Layer 5 of a small transformer language model trained on English Wikipedia (8 layers, counted from 0, width 128). Numbers have three digits each and are written without spaces.
In attention head 3, each number of a token's query is one row of weights dot the token's vector x. The head spreads its attention over the tokens so far by the softmax of query dot key.

Query weights of the head. A number n stands for (n - 500) times 0.00085.
q0: 411397638473546427600599573411555628473456515412479342406589558627530336249529483507374495578473442633480421513577495510552458440620478369423463586478493378603495485483532532334439532507618572387544593592347415287498623569402571431495508480477667525452422400577579408545447414472591435572560524524483476476461620552590677550505461444434517503490505548609490527491526568588418373601370
q1: 497525505503460380598742524450448614568431522476440408480484415538588397553635547519588400478522497483445541492569595506555392383598485401382405483536539492519432463557500440451575598581688492470417555552328414407576360553785481432359464475390513667533560333553721359549628462484685440559562636394548448449370533532528517492464635494406390329464391562608556560547518464587304325509398
q2: 352311522609508459640483513440500477396682594603598595426630597528411513450497522400661505400598447529458472455399437591492559505477376427443451645396493606600473457604518633398429526495311513351525462483567360554416528488432426512564497391663495450574370485671399617350580456495523508498384356462513745497448471631488492566440544559500458545487399533533371482431612665568595490460596
q3: 431603515667475655579469320687577601473334548558541557420482547365508492473532485657467564574401450530438484651429455417374505473381468605430396527500565448539444409594559505510477473685519420495647436306370485597611568389543366395547476528494443361465645550458444483538523455426354587538465621614474523582395568473548484511615475422487481619500627522572234516400666428339437666512584
q4: 485579694731538552353637366580767578534396597296574349466426512329733563630459575590306659584520253400612496496488530248467675404476731556380341311450581724584282707393550631512309516787479394388617410355479206594556737481562225437368504674393378538637765358328500483459344504481436565368311689488452325545596446626742508521738496526658284571213538372654387558488566406284484719545563
q5: 617631468347328500662497552645673371552385467457387330415425436422748517537355529517371654726536382359483573670532458441463556460494690565433579578590518336674438712360313563437386688408443442406601257579503300493584608638544353564598483541424583540414509536616750418407290483503400336556341390535484500369546413592584449490708540569513456529388490412599486590592469475746378494610424
q6: 673518643507646448477564375438406637503481483576678449504353346383475623569542510491236314396366547575347772395414511522543339460452420361496574572639503751424342442596589620670487588659410364762587539689328486654602586497514743344350525383342663395438487263603545504528490327567411303477596514555521331626388461707559731446394460507751557363562511552553594351409467409387266469469456
q7: 393409522399419297496436787420234515459461313629518688534500460520462611481404575346652507500567623681417348615522622601594478573547490664312541500601497439254523392575522722630638530546587392753573421656685521605268513490436430543479624280674536434459521471504558735575478715751438571331518438355540429574366485515256325439521486384157685753584534339424477167518500479532486269582436
q8: 479539775526427295566693506531678417335591573383485407668412646479584389342659681433570240614621461494497449658547459553477351362534500390306271552371362540668583457754387487446558538500490480484522468500540341360541445574558519272521429407606497521589573317516602351391553452701544561603672651432648329582436542633473556487560557437469578573678457471469431413476527363563497388574476
q9: 484431585476601301571698605434554585429575538637469414518494503633503370470614653396679400476630461572408385685448444623536207384500441477378386509393457597428552372731479476531618441514554451482509462528436393393628513478596529338435407283604617563552579305595594375464512582550598438617692596374483371491340479529467705503528655469423446500564430595538391435441481421417399371624537
q10: 372531367488480605379412530422574580518561474483515726496478463369430712351397401571399675375435504368763473488414642357481762521444507534639576555322455611437380453535558504547518531507368409473534511442468577695400760479453428555327519690671622286543566836238218733515534702642392694572334354474395578527622539280504148465504349468390566541406394342664488361694583624327504883437500
q11: 500674521408692370262545392521648558456392453370448380478417525555530504612435528702390312526493469578412518590660377549500460531602487614471460176768549331355542462478566594706493482643519477552371467573447514542536401510585744332554592353220528578355652381475692255515464464469518538462661818645575255410419459619452760352578497398696585709586642527375601544437339462226466238580399
q12: 406599636487642217250572587650745593557281583405458354468416367566616559441412585741354390396566367675518372696574364514522522351539355647286482215768607231358449518553558861855508597712500450513422378433400449560616364643513587300520513532123411500353744408461641235478603513420453486500621838470487312601308460693277631311628479372780567858527718581528423424597342643234429397681369
q13: 640534620429462426397609483454658463410255487736478559230519370486459280510557471636548423425436367493493440528404660332514470381353454500412604500473415389510672656436635463665561638494391584534593426638490503556482552603275427325512623406220532603724532334599622361436625644516412298433525424631619389650461258744509576551601642552481544384434804577518562591426396571418404513604603
q14: 680374561369553537417454531571412554444701569452570466677473438166648464487314436609461566409655497484571659503587375500551598449429480463375566406548606543379411546526590456542439621579536609694428494433513521292468448382584484631737597490599322524400561356373593602350360307455549581647575522382556507487503561475205227494461488497433638431608526506585562442509476473272578376760494
q15: 514319436582435411472542372849437548340617518420525414500346647409691443659305511435496305549544514508444415595460594550533559476432574525388618595597370447360523477571388570605518363656395331579642554415358656631634403514650620536596275546754390583452581646771298496452164533634532574462517602514591670452527647515278511342601316492617646728721325480322402195390500475392311295504560
q16: 500538564363765357195429256520504467428752467429425428576547604451801432517459563424227406483496488420658615330561434376761549539684489544450639048696489419721792483558508623519398393365555560466216405382509263328735437607571476627656475457556456769500390349335721347529460360567652539644663666376573557341465601422407256378736593483694538433394445394416808430449570539547723472568330
q17: 688737667381511640432390504302433607364430526616370511652426464670421481599507298393413478459312291459384504447471477512515408624425386377328742409698443344622562466385697544346328360635605653579522490599252493346477470466399696418677444332419496837527444507312692305619540566258486551577441656331485539592245462478600394402576573439518694528576755636544545533546573659517563403737507
q18: 529611531511577645500392259620436599366377647733335651558359575364457511576549476491557504540426417256471436591576391798493353404490342718479633424639382445531445380717596651640409447378687397514542519598288497511765471386486566364588421372445459648333648427455564361489679444564373414540427729514531489416271601570560475406404500302503722660725656562417424411497550524423580266598321
q19: 444594657564533504697517517400136886209436619366530527387473528580328467562408446332617303540659460432514787482424616500504461473466313500590521645600577555576397595486418634544628525439731312594503621557485480478609632385518507459418435445581708378415372640368458504553413673473597231644620503493566553518376583398437232659477463353473457259438354617496464482608623622460675579331476
q20: 578430508403346390386646512351552564648475325517649438214462375586406360294448396779340580586428807757589649363646432333528675650282606366654328722374507525398613546217520580356554460573439558414492271515562546446362475463561532442404647654266856324705378492579555417609531512767688462538538390434445333496577476412579488426436413517434557365314392430715619617654379462538329672536861
q21: 420468572409687611500537709603492723493587357563664189399429435391357372665554142448381457488328364468540570504592666239547617606405536696548660488551528617542459710602492484667541441677317244512423460623306552549628571402532539557345571520378723442246534635312379775496664496530523434567791404664573400376334528551482320468390283545523401411145609410479476398489636470596589740240478
q22: 431500345679595475333431601609493411597615577397653444465471427379469385427537546389655551462514616455428527423774449599404453525480624279593659423373411486457404342733356381477448622608465588465346569480722516195552488472680550598575476398312579700610338436550432525476470561280341507706487510410741478672442590409305559712526526376513552294419437425555493647409660585667545510338653
q23: 420392424736650464605674222483676321544380490340421447337673587566343475408418550612533643577397332458490455461594555454555531400593572487410339387514503269423450734500382569542497569536430400427368449333703378586534519478577304424475552878479570340427572775456491507331597411428473816516513480587571511500354434514365546528684590539652465567482656513688398396569506559322575630701405
q24: 515423289588331441370629382508785373581659598165496512533519677594589594353176550476466567488667541387785424664445479326588693522373634239508259443556500488488682557204292365530511595386419438488441427417747561430576597544629547630434375891463331511614496524488504315624500750545523643294320430566645390370850480453526382593399332430569383590340496263555386708660429504549413674601542
q25: 577439396660269693344473547605330603434613394711420427689568485773520610651310657434557508362659541593649289607605779645432342455736623586456456476661328471450629241488588560327519365343735529714531555325586447326608331386544441489404435471736170637389485622418438595492477564436357651331530551248332581690555544176399406435425549219389540642611168566547565416431631420549568361566561
q26: 581521628672352496671483531466433319603434428481672595486573453440468339539469533301553479475420579323349430565452533380430369572503380623504521611359525428483337762608402483513656649537380439429774583669378543471513683403330445530433468493616621218510384345745408615514537427378585338516536623592353422617367295753683561461444454739587528451704547487496357535457385490602434666254713
q27: 562489633611320407531527664538409539379552395576332490784352339500661507616514469348544409543638473579550327606455811574667461606469516552153623656557414306386345361578507511370473500398579456820319393497493547426487494595464737714484482551618442358438540374338461650433535553416710515470553434197503443542447504556596417377308493456446564726780427455557533276581537598487624421449483
q28: 404492619708710433474348359589284583533630539414338462725477477602484622349634591395327496383615578440528298504574508525843268493635619640187319386516543385423657217659644540552492262550431500645441442322377348496629579335536363603709476632504366574522549461578507377584372456492388693612620601234442470689155564539437297338608407356431436976671574595572467396549474625627560608434352
q29: 507417740617512329394519649341164488242570350567308617512459372629602460436616623486548477405554745685496438500473809657707411478545316473260554397575584556492654252574707543606703345418496500792420557333492593557440240496472523392482516371484549551719507473458383580317614562596481484592588412307511438527389674496220512643234566407261610597588456521596663297496372630328702443410474
q30: 466473536571413542625490659435572517590276447565410467368474379655323559459767471479545830630500361452418402472579589689250410513467295513497403624510609396431468292642537503367628537445719367428454559548587551433500421323640586461488507545727617462419538679428307556399562591327582440687529530402441385560347288433346593637494465608313633445670244525637510595539522336516573520563500
q31: 466525539373559337464469564377670337568650428175469457257438642439521517441132567693554718600618581537640545483356599339615848374453570284797387367278452555508589710349455346531442614434222335355616380275588496623529603636562392661481504787415590477591601653480378559365484724488456470346400432702416530423681537625611475375584531542610484720404387392635496779593293465220751678414426

Each question shows a short text with each token's key, already scaled and adjusted for position as the last token sees it. A number n stands for (n - 500) times 0.0015.

Then comes the last token's vector x. A number n stands for (n - 500) times 0.01.

0 " where": 481502434651800728301510527457526606811597383540492342262679364414719333613629534533336310615410
1 " a": 540483524621674605308524583556472544657425506613470278338457410436454593585558475444449501514712
2 " new": 405566257833869650511419422368550624721500512396618390326526596588536519535404476396374446503563
3 " S": 512550485510602584426674545493534577576511565523565549562519477491572388657581529611519652441490
4 "af": 631605349734657640574552427438467602638361651671542504429521553394578417656585429595596498547395
5 "av": 474521423538536651605484485575462549508445389654551605597485719331490468453380289345502467566395
6 "id": 521461530457509578555638489451535529612566549658490481458539530485482566475544494419444446572487
x: 430566359666490398383425567307640644670467556528483389414530516509511454317507433639405091451541457508507591603539670444329570665485519698571513524627629502488423749446570395528523416615552309497518445554648657522471577599449465500674507397466378616508405477558563480362274557386523405374521536547567452535592384693433316469451617416555498413440397489557597555441436468571410556482542
Which token does the last token look at most, and with what share of its attention? 2 " new", with about 50%

0 "ers": 488510462628783726302495508471537592816628383508486349273673373408732316643589541528342319600406
1 "ia.": 472470333685736668374726500548483585740505510556563474502558423421553393501612578530571430480443
2 " S": 513610367632705583351607419527536540623485561542483451667464241364544554727657481488527511490551
3 "ist": 615647394858850616522522305446533527763572712513439601516501443365410443560568490512574660437602
4 "ani": 507558378793793570422642441407580688723580450543454518405627459505516575466355530443416603526612
5 " ent": 414600365756824565500215700588443632710452506653626371497651400420614553528512562254432469445608
6 "ered": 482569395709775772424333562636418620650369457560628447482470376509590540671582363445405367532753
x: 411543314475448360379398478310654580517505580395555362470376441661569559357489568423548354564519434402500667752616525528340489434466475687391457428434563557563586575671463503468488353553761596521394547356593345428623603609637458475476483302574566602595561449584526417498417580392583327497596519686534464585607376716452437650510477416640398524518546534408460647499516391329357521369411
To which token does the last token give the most attention? 5 " ent"

0 " where": 481502434651800728301510527457526606811597383540492342262679364414719333613629534533336310615410
1 " it": 407512442676695693533526487512517527647450529622396358500350388461699632517457566313410373547515
2 " has": 458439439764728795274457505526498551721490589688679390317397553334584597712646325381492392297809
3 " five": 551609191761903765314539366428465735675391504515652428470620454628639659524425467312436578565642
4 " man": 541732180889822564427473591493494723723489574532548361505517481482609424543430422374351544531476
5 "uf": 473657238897927754476438464579432764682368460516476513541625483307406398635283298372474429620416
6 "act": 469590321669746696637536529577458623545386463579444385510575473523537374455455455383466528681317
x: 447566367540503352338501636510705585587545464457531377340527523566624546425467579628487275505615433572570548531619618425319544432541395689541477526609640615471298495574619348482634403494666508602455376446658541526433660552452429452587491332369401592505301521649468377379483560450546253554430544551645546490608329785371337468504426369481547385522499585544552516458467398621530522352462
To which token does the last token give the most attention? 0 " where"

0 "\n\n": 505492473612804731300504491488533610840607380529486355267674363404715305644636534552358302598396
1 "===": 432559388745855723316482529484419536719479507588447489407625450486443513617644554449473366520526
2 "D": 443444462687796670321552459565508565644490474510468488490459466340475607626581507348431376503464
3 "ep": 544657366719726620377479362468492635600412439328388687392351677114597405568532299417535390690428
4 "ress": 500581408656769850337557556538524528716628478454393499426515479408421521487405456247362484621452
5 "ion": 460431414661794921232500463504485604769576317497364371318575416461552579554295571329421346616493
6 " and": 601322651319476729278430454486440508651457385683428413378583456472481502518423636404456387588429
x: 480478447501420435397413645448590516617397489514485462425470389676587507501661508596459376660595534538407584639647613487286591469432402777530570340558525410525497785507477558433447426613604539595396559439584444476522517611604463418572523341457570603331518508524364447399414683463462360422509575566457328412556490611314461580528677440653591448486450534479571627590223430499286503264374
Which two tokens does the last token look at most, in order? 5 "ion", 0 "\n\n"

0 "iding": 500501468621778739305507506473539598821616381522496337265671368395719325631608528528342317609415
1 " that": 339504469712823724469628578519462520687410508605412400515407398410587648449413581424422407539528
2 " it was": 460542342755731770292513512496492587700493497703651224283382511482626608834578361399438341435609
3 " to": 484580242821889834322569478443319724698443557581567273410524350611376585554378557562498568376684
4 "o": 471661299768813755425644377521371694537372539515391403615517307554555525546516608461434453454447
5 " so": 733802190843853688554635662563304738619261505719404356518484433597607693264571689539435469582417
6 "on": 477601366644699689425519541585284710460412533733511448567430472583542534675666406373419581567558
x: 464434353568339572255519651500898516616436587506592438301578629649486428349510520488545273617619444390438501630675557643323557619472496573504568475458551468506464482608411484514444307539599421496239465414578514547524607484626571527465441346559455538532584355618370504444388514453626390381583445630644446307507396648461450474642493382493661428498559498514524561448602548459430437519403
Which two tokens does the last token look at most, in order? 2 " it was", 0 "iding"

0 ", R": 490501449623787725292505485464527613810622358519483360282685357420716312636614542524325301600402
1 "as": 460629419710712756498633524415467470600461523523393489693694341439456386471519614474472614535504
2 "na": 464402478539516634491584642485567551690570475593490466542652473530506567521507550489455555498572
3 " laun": 602668377749785832473317503507513515763518405487532444473545497541614581783392466358428230434625
4 "ched": 484554442809815972260391501556485530702435497479497458586541365407545632666452306380420271549768
5 " an": 475472441481670767302505430520431579657421455550611414350433395380517521664590459402448489469764
6 " a": 551453536560616642296450416453525544618409483554632332393435491463432576609503456442488463470687
x: 396547411326551405569472596481638551612294430535503348366448585856531566493523382492549154562526483407468541684651498404244700425591487630499512499458518474619512700483528505365371375657634543606458462511508413616559567514626517539444511393437432547628581569520414510391407559286497465596477558358488463533656504557348555460511475443696471412524429386560509636510471398462379487411621
To which token does the last token give the most attention? 3 " laun"

0 " d": 475509444638794713325487492468517606804600367536480349258679366410717315639639537532341295588391
1 "ement": 437508435851816797391499461457570503650539500559515370437493348463512502428491489319440413591361
2 "ia": 469497475564695705387679538528502543619500460457492402459679349491563516474331621369405462491628
3 " were": 477488443734700764250435484531464564712511495618710240232422530460637649881584320387496395362690
4 " fl": 510533336809748650336314577438358687693449484486488451536611474405674708617462557402460516592517
5 "aw": 555582325806880671524356606546357659642531631405582654439341657499338470516251358540479441450529
6 "ed.": 463469365698753642389692585488383658718381515567478435524500449472568521469650513567558476645458
x: 377422213625618485431392564354651586689399553471505444353570358610597601373534664612540405431524452413659521699656573579303497339397357671640563372477537356507516685508522531459559369476625467399461514401724453377363589658483505517523520469576478613547491583523367465367383399446508328489408561500592403493555538647430416575488512494470578455471520661614370613383472470529336607440642
Which two tokens does the last token look at most, in order? 3 " were", 0 " d"

0 " prop": 487506447643800735305490489461531612823617362527493341258692360406719314639614534511332297594394
1 "el": 537507500698708795416529503517476451569443465500432533517492439385608420630586401363511344635542
2 " him": 477518411704713806295410416477512599771511531435471478444360348522773675552413424323373317568641
3 " into the": 472637258770760833420401344487382673729434538519524468365510504511505457564447451485527424547606
4 " cent": 629573372660712609534276608484514647631508481559725551468561595513522583430490496302455438557415
5 "re": 483531410645746694465429547526471594497426518579641577614496402536413470566582479460407356550442
6 " of the": 542533287681742847363457576546338666625470448561591561406551529524427431614413407446441370480568
x: 414458456432412459397435531430627548563506639410573491321369502743556389448517409575491259499548456547538556639719621471255587466508316666482585363591495370556495768501471460417455406534636554579421520433597349425531603522645508436526631312635477621596620438546433356410264537466506418475467627449556462530623493591372485527523472490677550421544519574590494613453489287522259585395635
Which two tokens does the last token look at most, in order? 0 " prop", 6 " of the"

0 ",": 492502451624780716287501497481533603807604374509501360267674380403728304629633531534365305606407
1 " dep": 524479312624728652478359408490551594593425508522543453488566529466592496584496391313555425469491
2 "ress": 591631322715711679449424385455560551598490559509632533542428416433326609519411303154384491524498
3 "ion": 597539260804848826376474515535461621706509464532462375475574271549526714436244538330491465603574
4 " is": 436400475660673850175479471527477521688510510530725267319375445426494656794523368411487359329752
5 " reported": 547612225901848835276507473455436631807427464525691471502437543454610532647519310387447328552567
6 " to be": 558497383769791797311487499480417656711473496507614268415422456596596632605484438315612451387630
x: 548475393536586343488403514400700479603453642438631410284496537770543594514586541482506275559520431605420595605757516406218538428533528697395560619577557326367461640647698562398531492603548567563367538390537461532505551645544479424424487409658484486538569489435438407486356317420563366432430520528555466597554438604410461603448499492681441481481512523523360615398509393445200473474521
Which two tokens does the last token look at most, in order? 3 "ion", 0 ","

0 "\n": 496498467613798725298496486483532608837599376517483352267680369401726309643633530535347305607411
1 "-": 573437474707700758258506460598441476651438505468434506524570507305534533590715421392520494629508
2 " U": 554538392730795629440610397482522559627487661582446511460512468289573576681486613447514501491601
3 "N": 488596438680726488406630410365427620496464597644511556413571695441471562652449509458492583524568
4 "II": 495516418682668553494540451429537631763539428539571379351621521593628625565458600445491494451593
5 ":": 468358504647657669413504440481448571735446454664541408493557405383544637624567507381479312559568
6 " Z": 478515441527628669483626516478482607687515533513518465492523398537504532611480574496473571400536
x: 371440305560525346482459533476523566584352568504497474381479511744730534446598482467461263546559413478308499630496510304340547460525451600463501411437579406525411789530607585591490458489579422627391471683712563503346573645414565411582654372487479475526638387517435424534383451348567530434507616400476544740589539615468385597485438473498442589490446530688558690408402369473421484305611
To which token does the last token give the most attention? 0 "\n"

0 "ia.": 484499446632792699311544506486526615819601383518491360272672373404726305613645551553369322607391
1 "\n\n": 495445551613762680389565521554506529800550480567492459400538378344573378607679513580470444505435
2 "==": 528602361754778701427459396508414526712538558675591499377523357441374525678718445423485450421597
3 " Re": 611543513586765692357466477578522575636509447553481486498393406405575578549546605420296455557444
4 "b": 590509516658758695390488420504320555492492465403414596513466599297541407592558469402473529584449
5 "ell": 488498534570743747398528437547567555624497410437384418406342502404414574517474430453496463633641
6 "ion": 483416457785876859275425432492490624791616336460312372367599341402566627562256594248413379628540
x: 446474361496525301471346513417719579560499550461373441481452448549565400507620666642516261461518420534468515564572562436276592499467504610533424541681642457370426717466563492391461449652733386489507473430703599445360610598559456544443499339528533650414469498672530299458298489554534456520418547597526560490636399645344367559415581516563492581333560542399630623454422393712334522365501
Which token does the last token look at most, and with what share of its attention? 6 "ion", with about 60%

0 " fl": 477503443640791738288474490465523607809613369522493354276691363390736328646613529511312299613401
1 "aw": 383556373712748614500461529446439575580504658530549616510412601394431426492399426539410496518394
2 "ed.": 473463340701737639409683457534462615735422520590491414509458441445549476522613537570529438580488
3 "\n\n": 500471502617758682404557502503488565830513500593500448408599343414588426614678530598491416550416
4 "The": 517508374649797644350576420530424585668472411560441388416520389393430505611525463411365367655542
5 "re": 566610379818869843360475755582315606508449482589283455617321494278790642549609535205297299746243
6 " is": 538450488753817902123500444485447555657547477488650198291339495366510595892600360439407364435804
x: 498407349512444404447458608384728525581369552601602474308395565726565524424495521586537225596468417547454482601775504515258517534513508731540509538614497425459452679649639464346482449545562586487428544396669485542481553613434435432401548398601444495572569593513408402401423305414587507412520537437626378537599487644348546591587492754490529331500487491547397590455533336374317410440528
To which token does the last token give the most attention? 5 "re"

0 " def": 477512440643812739287473501463530611822613355523499364262679369390729322655632514505334284611413
1 "eat": 526584411826818791366470484516479483647456454445494507450628534343668525642489461372496388567576
2 " on the": 449596193737774843334423485469409632700414505462543477455566494407525483560461518483497441592608
3 " Im": 575644263659735638542397521465443674609413473417613589415422620495492478519587474519395519655419
4 "per": 585811219610667586543590457446273642526485456570465465498478643406287417301600506502636803630453
5 "ial": 596566444546568710449543529474512568562513503507624538355593428567572447510472439513451594593483
6 " forces": 469573443734732772408374535507544541809667600426575448372637486547714558639373601439416355430625
x: 379572294533498388438413594360596439521481522438634386422516564571741543546499573607405185487459448594455595627652518404302616480461542672495511411602589364333548757568600491404439363634660501567361520485585448552478566655539375464379549446484391520508601433639536329504236491392571415507482560540535526544625477582316266591450516575571467568483374549505542669470555347564418564446561
To which token does the last token give the most attention? 0 " def"

0 " the": 499505452630780737292492507473526595805611377537491346249673375395711310629616529523332312613413
1 "rap": 567518433683683577495419530444545516692587462492459583553400537320521294407390430372437356548386
2 "ies": 471508400662771735389628430471515607712669556515485498471568406549527574605425598519533523483642
3 ",": 515495428591659675269570459544462516661421498514523501549554421407505503555587445500600411466477
4 " acc": 497592268799774724450453563492355611754466556649551468477634403468384661514518525257426337416489
5 "el": 336432496639584638517397486504403471626398316657521417546451428388563579506579453284517316606546
6 "er": 426540465601759677391587470533386610579397387706581310545519307556409632519439449374595475478727
x: 414395387469566360412358518404649571679393498483485517428412498571680553434614507512583303478493396537421601797528625441446550688468478601531599502571590411390421589549662505546384525559638429565576430310770375532409576626443414513536529384597503620282641350478435488389398650449532515471596558610480469509579422625401491561549447463543412577394512629249455637467477509519286406268515
Which token does the last token look at most, and with what share of its attention? 0 " the", with about 50%

0 " of M": 498499441625784745301500490473528606808621354534480363274678370405712303636620543536329301600412
1 "ash": 395607322791806728480662550295481525582362571489437511495475608378508457504589532637507513609392
2 "ad": 514482428635615699563568518455465569552446542548380498613542622363461464420568470439455563572398
3 " ==": 605528481717738790413679474485451457741519504732616512524604432345387576618592481523426486465440
4 "\n": 477485485563727644420544560504405577744402532606409460405556448416558513585632502560476437571483
5 "After": 635672280808967626288441713603355684729511610556377378354466495483458716601585605353366346639718
6 " the": 530561351660769634394510628590358639676449530620432380397550374458489519550499549448436480634569
x: 439447362416475356487418500469649554606532575475510490347367575752591368497530479541490274604637385494463581672633598547200694435473404671528576382482525401612590699455475426480386484533574508577472585462588331488424657553603488474605486314589529572528600482498408351420245552482444419471450627484554482531504391602315459538485639549623571417518481543670385615408458332499310600428652
Which token does the last token look at most, and with what share of its attention? 5 "After", with about 70%

0 "ac": 486504468621772716311507495475522591795614367508486368270679376399719313628612545533348314604393
1 "et": 420565531652685470498555565449494519600531620591518570465630493371520427532551481508498556519427
2 "am": 479465466572641670538565504544524582645503465587533570546441539334466406549450446522381457516398
3 " is a": 417404483702749784161487522516519571738470422577611238240469537384454637765590325429445381512785
4 " d": 500415422693739640546611506446480570617418520566449387442616428510395596506539587529456460430463
5 "rug": 435567452695697590404456516514467512514484594362616556396410552329577444406499334385565497552480
6 " that": 522514506742910724428553642457421596674386492558419411511427374421647727411430544380433429534569
x: 415554330550537181496532578477672427658543626467506447348432501694656559545506577526622309542447484717598589603531521453319503494419584683456619442644577311433516679525637394431345466529550570582386510304585355511502572798670446420516517449564440526426491487546427379387320540398594459460492513550620416332489506540360492551435479514521518496509406565567441649391500519329321556408564
To which token does the last token give the most attention? 3 " is a"

0 "o": 503502474618771715304512497479531601807611380516473362268680383398729315637606545538341324604402
1 "-": 597409537574559712363499491565511448627464561486538559525513455457495440597637436527572425541459
2 "1": 535409572491560646375512551630421585624383357498556410443548545344564683675535421348593415548460
3 "-p": 415474461671655498476304621506443588682460447538418571469457554441605432567486512344562400436434
4 "yr": 352498439531584779390635610477487472607519399393650415530478619510354564494416421411413407603458
5 "rol": 480506482656664645464553469446507561698581455523431426448701380483464496556351530410449476574510
6 "id": 548405590537574639435556517475541548711519499597453429444572422381564532479468545379508374539511
x: 328515343583468359477353617317608659509460529480472393467537454516583544494572441686445184400473494536504585591578651421261581594487487668576560556688620480487418768386596472496405433668466351575497467491667578450487635631365406460648398397487456664446492540621529514401274592421593519477477576517579426487704344603393378522431561422546489479404463538507512580483430465548335641340511
To which token does the last token give the most attention? 0 "o"

0 " A": 501504461615782716310501502470528612814616360510483354250674385401720293645615551538351305597418
1 " ": 579449498632680712337569547552429527568452388641479415454607484508411580675619523369465434426513
2 "2": 512509441524700737495449529526464640611429458469500499499506553464517524654518531351534366484503
3 "005": 527666313702739607465384455400437691745441423586595524439457599476594501659690460472546422453511
4 " review": 587586278930907726415354545506478635854591465405509579452411568304559456642414444197323224427526
5 " found": 525618318795803783366388623516397616744517364621577484526512478405618571584446409396319413456638
6 " some": 452590297661771747407594714580413573741434436660534402427473416539640761476512513347485517518704
x: 377398322449582380453466486421589517635472654529628350282467508744582504309563512518451186641572456544473596800584591489338451506470613593574589441560494420567507696546602467388386466596644581578329501386555374541438603534598514426484431359528346506526643513382469405386324540390513394574451536539633521562597388517513495501337585478578443623451575606564432666480516464456343598336548
To which token does the last token give the most attention? 4 " review"